Layer 7 of a small transformer language model trained on English Wikipedia (13 layers, counted from 0, width 128).
A neuron adds its activation times its output weights to the MLP's output. To switch it off is to set its activation to zero at one token and run the rest of the model.
A neuron's activation on a vector x is GELU(weights . x), where the dot is the dot product.

Input weights of the MLP neurons that the questions are about. A number n stands for (n - 500) times 0.0005.
n80: 509,621,657,660,473,577,736,468,292,353,690,688,619,340,482,283,729,473,505,355,324,478,424,430,657,442,584,567,473,307,299,624,390,398,343,664,631,518,415,610,473,428,464,422,596,535,456,615,295,686,615,679,249,581,440,881,636,633,482,436,649,500,400,455,410,495,513,894,500,686,827,576,722,396,491,289,309,582,581,558,222,453,403,622,482,808,461,277,197,626,441,238,396,487,549,531,518,509,411,382,348,545,310,500,628,460,682,588,470,299,482,271,565,610,856,327,575,613,702,509,760,469,873,346,411,577,527,289
n159: 277,451,677,659,461,126,505,555,78,192,545,446,449,460,655,379,623,675,520,510,455,111,721,332,287,544,208,825,672,486,583,466,561,541,308,539,495,519,736,447,558,232,346,465,649,568,471,709,610,796,606,623,419,205,510,500,500,631,292,704,292,416,462,231,540,326,568,421,254,191,696,319,875,436,638,451,413,510,647,563,345,666,423,450,593,688,434,355,480,703,565,559,570,820,799,660,544,592,588,428,569,520,425,544,349,583,571,364,557,405,229,336,392,601,439,170,592,624,204,227,520,485,693,704,314,243,510,662
n405: 380,839,731,547,482,656,659,585,448,419,683,454,544,500,391,438,118,429,631,514,514,523,402,241,577,458,583,677,370,406,463,357,390,428,472,976,632,317,630,359,592,509,241,286,304,509,514,647,437,336,490,519,447,355,619,639,800,587,601,599,519,615,663,718,491,207,768,551,436,577,423,523,491,383,435,221,553,623,370,565,344,545,308,787,398,610,455,609,692,580,670,265,406,822,389,468,556,509,458,222,314,505,754,228,685,672,577,569,622,609,561,775,453,459,538,574,276,584,673,859,509,820,545,241,653,551,495,474
n444: 559,484,567,70,701,599,651,635,627,308,299,593,596,450,475,433,533,496,230,463,471,683,423,718,722,561,517,537,569,551,634,464,467,328,500,609,603,584,386,556,448,438,475,297,639,404,552,404,441,605,579,679,420,472,221,704,508,444,492,192,635,577,441,367,643,652,294,395,341,535,516,516,492,292,593,658,294,385,338,568,674,641,807,504,573,468,648,484,545,594,405,451,537,659,638,388,455,552,770,464,504,508,668,504,662,642,646,536,764,318,760,436,293,552,198,219,568,455,451,607,630,678,403,291,541,565,520,569
n469: 183,574,555,422,526,442,532,708,434,306,628,496,471,227,732,514,325,442,760,442,725,539,430,585,618,302,559,474,688,513,469,409,635,586,351,444,778,595,382,402,487,239,389,442,265,461,346,517,338,341,545,583,786,373,675,538,500,539,453,549,447,583,598,592,306,491,396,487,573,280,615,779,370,249,697,566,604,491,614,678,888,496,616,403,731,878,617,536,253,438,336,178,726,575,731,470,557,535,483,384,509,571,531,422,558,378,470,625,653,611,531,336,332,543,708,530,285,434,654,654,120,509,429,544,710,513,539,459

Output weights of the MLP neurons that the questions are about. A number n stands for (n - 500) times 0.00053.
n80: 666,239,322,556,726,402,323,533,549,521,331,273,530,732,611,666,392,573,476,738,548,542,673,456,601,546,408,382,635,684,610,192,356,365,652,603,457,513,352,346,411,583,500,573,630,466,537,328,496,449,555,319,694,580,472,253,450,475,287,727,368,519,475,405,724,556,621,184,496,593,513,364,525,442,591,843,595,289,688,471,771,344,426,246,408,330,599,622,722,558,600,504,659,637,521,426,491,466,431,682,623,504,573,438,460,452,452,414,529,616,342,580,293,473,394,773,540,194,397,418,370,512,205,713,500,570,552,768
n159: 462,621,215,520,708,621,474,177,409,500,349,433,446,400,320,580,468,535,665,495,386,484,349,449,629,617,973,369,594,588,350,534,556,500,543,693,517,658,299,766,223,460,605,341,443,835,565,386,516,351,260,453,729,479,543,405,363,406,568,644,455,492,504,544,644,671,547,483,365,598,361,557,700,520,424,516,474,524,667,516,351,586,663,360,538,744,668,430,392,633,335,346,606,452,528,409,412,380,554,600,568,468,465,544,496,500,504,504,810,384,122,519,592,548,644,562,483,381,531,388,470,260,249,500,532,615,671,349
n405: 767,382,526,531,393,592,440,347,471,307,478,666,688,526,595,635,823,278,577,514,540,487,535,610,463,525,394,457,590,434,628,612,466,576,475,462,378,617,33,768,335,784,623,821,504,461,428,715,583,623,481,477,509,441,401,388,504,449,425,378,491,595,700,450,595,863,434,337,475,286,553,349,449,492,732,492,298,656,504,542,343,594,496,603,478,303,725,203,369,462,393,653,574,35,658,634,237,592,553,557,563,641,409,538,270,370,504,450,483,652,391,345,623,427,470,478,700,471,431,425,163,339,611,472,378,504,478,456
n444: 394,465,429,538,426,624,568,395,302,631,415,668,756,436,636,457,691,274,530,557,626,267,439,406,222,714,489,406,516,524,500,636,488,657,627,465,456,401,764,702,432,663,550,597,467,406,605,669,420,452,739,504,366,550,655,386,577,512,202,631,456,529,351,531,654,600,549,512,614,406,394,195,390,356,319,549,626,717,610,329,538,358,450,549,516,587,302,543,264,294,431,238,266,597,402,611,548,564,460,552,701,557,504,288,402,418,746,366,624,508,348,380,589,562,761,432,396,397,605,500,516,417,481,323,515,574,689,403
n469: 415,609,615,681,593,396,513,97,686,572,928,620,600,396,393,689,460,613,446,432,462,357,588,251,762,407,376,394,324,512,512,581,652,491,457,340,421,509,422,391,422,524,478,492,721,623,496,300,398,486,713,466,487,702,414,354,388,325,488,264,615,572,366,384,434,608,520,588,457,445,386,538,663,435,584,696,579,391,610,250,249,447,488,415,304,601,307,520,351,448,487,893,562,572,354,564,383,512,513,485,581,401,469,764,433,419,487,893,436,764,380,434,525,565,607,496,729,611,574,528,340,508,551,646,424,538,388,492

Each question names a token from some text and the token that comes next. It shows the vector x that enters the MLP there. A number n stands for (n - 500) times 0.013.

Then comes g, the gradient of the next token's log-probability with respect to the MLP's output, scaled to length 1. A neuron's effect is roughly proportional to its activation times (output weights . g). A number n stands for (n - 500) times 0.00073.

".", then " She"
x: 314,505,462,553,481,390,449,519,461,514,678,473,334,395,247,315,604,664,489,481,358,599,347,368,535,468,538,391,512,719,443,347,564,409,498,308,403,279,691,568,393,316,448,551,472,572,282,389,466,377,628,661,428,469,461,394,617,389,538,618,582,419,403,604,567,513,556,609,481,622,416,599,594,572,321,347,611,607,446,575,547,533,543,531,683,426,325,481,500,553,572,521,296,472,437,420,572,737,482,573,492,557,601,302,449,570,623,725,471,440,516,464,846,494,694,517,365,570,647,587,577,594,516,387,592,527,534,430
g: 629,282,407,344,615,673,575,329,689,644,659,584,474,454,401,712,567,539,502,447,567,269,602,614,460,325,507,633,441,645,219,486,542,698,534,412,434,506,675,490,362,401,601,400,576,347,357,434,560,471,422,505,391,481,558,371,510,388,546,640,409,808,391,328,392,545,401,675,451,560,366,585,570,445,491,392,560,573,596,596,459,374,588,485,578,519,356,394,345,348,622,439,583,352,476,835,597,681,510,588,467,494,463,637,824,599,538,350,461,556,479,353,632,396,350,535,495,510,447,376,280,456,316,671,574,661,311,600
Switching off which neuron hurts the next token most? n405

".", then " While"
x: 309,488,451,577,479,376,447,532,450,548,651,453,338,387,247,301,636,659,505,452,357,591,359,374,549,461,538,403,494,695,459,337,561,399,501,324,409,278,718,568,398,307,456,556,488,574,268,397,434,370,649,655,393,470,457,385,613,394,551,627,555,387,448,579,592,528,561,616,475,628,406,580,588,585,346,362,590,613,439,576,529,551,535,519,651,442,323,468,510,556,590,525,284,497,430,464,559,723,500,575,509,546,616,311,458,546,646,704,475,467,519,464,841,494,684,501,362,610,643,587,567,609,490,390,598,497,514,422
g: 554,294,377,618,531,361,523,307,435,605,498,626,551,407,493,855,524,493,660,622,462,625,393,400,513,444,547,633,548,872,521,312,454,566,482,360,542,478,506,472,447,430,376,510,372,510,348,537,696,594,544,627,327,577,503,275,399,731,404,785,355,238,389,510,613,500,434,331,672,312,397,480,456,368,351,538,525,279,513,656,673,397,412,567,425,516,285,717,448,406,632,600,512,284,391,539,596,660,536,542,362,422,594,570,442,634,496,652,388,583,511,447,721,536,481,534,664,425,290,470,479,459,525,571,503,650,525,556
Switching off which neuron hurts the next token most? n80

"y", then "e"
x: 561,612,395,786,374,604,644,403,484,522,406,546,424,601,563,531,590,636,500,512,460,409,357,291,680,325,497,483,536,531,482,581,513,453,380,389,411,480,669,749,378,501,541,511,526,568,444,558,403,346,535,427,362,328,440,449,490,388,455,506,376,345,340,610,578,632,417,456,398,250,364,408,471,626,507,551,401,475,424,624,545,405,768,588,647,500,381,514,471,574,539,573,487,583,581,459,428,695,492,510,652,394,393,514,551,418,582,671,405,276,419,583,943,252,597,621,531,527,632,553,519,532,464,453,526,372,476,517
g: 463,495,780,589,585,591,438,383,270,733,426,443,357,555,384,619,413,469,557,648,651,506,390,314,463,600,533,505,469,579,705,523,505,399,339,743,570,670,461,466,373,565,616,574,600,647,301,469,634,713,499,562,443,511,392,482,517,349,305,487,412,430,721,561,630,795,596,580,601,364,512,203,440,366,243,404,542,464,474,344,432,498,348,551,669,419,621,500,617,464,574,663,520,465,420,460,620,548,700,247,469,511,327,336,564,457,466,420,512,520,628,435,433,445,337,393,574,696,627,406,350,316,429,555,556,579,314,692
Which neuron, switched off, raises the next token's probability most? n405

" was", then " present"
x: 516,522,492,550,589,423,500,510,527,558,442,547,410,516,493,513,550,689,582,406,614,459,422,452,674,484,620,385,588,550,322,307,687,211,367,438,357,366,618,698,421,596,635,434,831,502,490,427,374,406,551,559,436,468,424,356,716,452,410,413,540,256,419,496,408,505,531,536,422,497,345,316,521,534,392,356,600,516,544,528,515,498,453,552,544,385,234,405,475,418,657,594,398,417,472,415,577,691,470,679,603,585,738,424,541,517,626,743,354,603,441,517,640,352,731,650,354,477,538,612,475,558,394,411,535,446,515,629
g: 318,447,608,336,446,623,541,726,498,564,606,514,390,442,556,377,624,540,456,554,672,582,418,604,617,696,502,445,509,420,724,408,581,498,680,635,569,575,506,637,703,536,523,520,547,431,329,551,324,339,646,473,741,555,558,665,460,660,808,498,381,644,487,402,659,195,496,296,518,560,449,248,660,486,476,364,508,458,251,251,469,460,495,473,613,375,544,619,669,456,494,472,456,490,594,536,632,494,385,384,536,387,518,450,376,394,723,270,347,712,562,594,304,458,455,336,553,242,322,398,526,576,460,408,518,379,544,443
Which neuron, switched off, raises the next token's probability most? n405

"ey", then " In"
x: 444,559,301,735,646,589,695,573,514,603,454,307,399,754,494,345,502,637,377,346,636,534,403,713,486,487,465,360,402,518,566,521,491,396,490,468,498,581,546,751,374,492,536,527,505,504,521,566,436,543,437,572,402,443,630,469,586,412,467,502,345,434,303,454,422,694,396,385,377,205,308,360,451,472,588,562,487,668,568,594,629,552,527,612,682,446,386,511,435,595,664,631,524,466,498,458,503,570,449,551,579,503,462,437,405,491,489,762,502,256,514,421,736,256,501,583,333,593,590,552,575,503,323,448,371,347,549,533
g: 323,621,383,317,655,442,453,426,576,645,586,614,454,178,482,457,663,467,372,560,631,613,437,338,573,595,549,428,497,573,557,329,350,478,388,564,581,566,471,533,554,565,334,622,480,500,578,423,521,517,461,472,468,589,661,497,529,683,250,512,540,494,839,593,630,717,515,269,583,467,417,279,474,483,321,626,433,456,601,366,449,542,510,258,479,257,445,637,350,383,478,506,435,638,382,263,538,598,680,441,516,546,387,325,560,688,613,343,680,523,674,254,708,644,612,495,357,399,583,636,659,581,463,515,609,321,564,429
Switching off which neuron hurts the next token most? n444

"augh", then "ters"
x: 500,313,378,413,625,367,370,590,345,516,661,489,408,476,554,435,649,677,519,415,630,484,531,189,502,685,542,473,469,679,266,488,386,604,401,362,392,526,773,597,608,450,427,592,478,509,516,624,404,464,449,606,554,502,593,526,635,474,521,314,614,399,299,491,379,549,419,519,437,235,583,365,455,517,622,443,637,665,470,663,497,538,555,562,532,512,324,485,317,541,651,566,532,515,464,420,523,447,524,532,641,578,684,525,618,475,551,670,369,384,676,406,716,298,481,565,362,572,545,512,308,416,281,447,568,445,422,691
g: 564,503,641,548,456,658,405,472,323,451,277,483,613,472,468,507,426,753,376,400,497,424,533,577,500,440,548,584,525,576,606,477,517,483,375,667,536,456,384,596,495,620,612,687,377,425,377,507,551,399,484,509,521,384,634,651,520,485,550,492,562,427,415,400,667,564,603,270,297,420,520,481,371,213,415,554,536,644,295,651,484,502,430,564,581,730,647,324,232,869,576,306,364,424,754,249,434,648,540,730,448,712,586,657,520,474,335,279,506,615,383,580,716,403,484,596,526,413,502,497,608,463,447,378,559,395,576,274
Switching off which neuron hurts the next token most? n159

" be", then "a"
x: 429,420,669,542,659,400,461,572,507,478,474,551,305,551,369,591,527,748,701,286,577,506,444,205,515,632,596,453,543,658,438,429,582,346,421,447,473,362,532,634,437,514,487,444,533,572,421,571,549,383,579,510,485,460,477,388,616,577,515,523,500,413,438,514,557,454,410,537,327,532,442,255,539,439,472,387,527,500,422,524,406,287,409,555,693,291,365,483,519,572,700,545,488,468,529,534,508,578,355,690,703,542,689,724,594,387,621,722,455,469,384,329,769,373,557,673,374,574,575,602,496,566,379,375,485,310,463,542
g: 478,576,502,763,541,363,516,527,285,513,404,507,484,294,448,623,632,692,634,550,405,635,584,434,444,536,472,552,560,340,572,640,423,669,493,591,575,552,569,425,467,561,604,625,588,421,560,645,585,584,571,333,370,637,600,552,369,614,465,385,431,603,632,270,579,586,445,500,589,704,625,361,407,197,398,623,465,548,385,424,583,511,475,272,739,596,485,365,380,610,688,474,457,505,569,287,678,284,588,307,549,593,424,448,173,605,225,359,569,376,385,430,568,526,221,469,656,733,400,560,490,440,545,533,511,500,289,459
Switching off which neuron hurts the next token most? n405

"),", then " which"
x: 365,522,484,523,422,361,461,542,483,501,698,432,344,368,263,374,622,644,555,473,361,608,321,435,529,438,575,372,568,599,446,307,579,360,497,346,378,269,700,592,462,334,487,558,466,565,286,389,366,330,648,646,460,400,474,402,614,422,548,604,535,433,478,618,510,518,548,594,441,562,404,547,556,592,289,386,588,662,448,576,483,527,539,484,609,467,314,482,516,583,554,548,264,458,402,443,585,673,453,587,553,576,611,429,482,606,550,738,484,489,455,539,890,467,660,514,326,624,634,638,605,562,425,368,616,527,582,524
g: 407,448,468,466,632,485,665,480,464,310,552,630,350,497,639,528,440,663,730,277,505,558,641,557,373,731,537,565,555,364,390,471,666,524,547,604,441,463,417,477,615,311,650,543,470,466,265,598,479,378,482,369,459,559,340,323,685,264,405,573,598,469,340,490,495,570,478,417,689,427,526,518,656,479,722,423,487,441,552,526,657,648,456,538,683,480,415,568,644,327,578,458,453,388,345,316,522,224,393,488,542,722,693,447,548,243,538,382,554,425,628,578,634,204,579,456,538,724,417,483,318,679,435,282,474,546,538,756
Switching off which neuron hurts the next token most? n405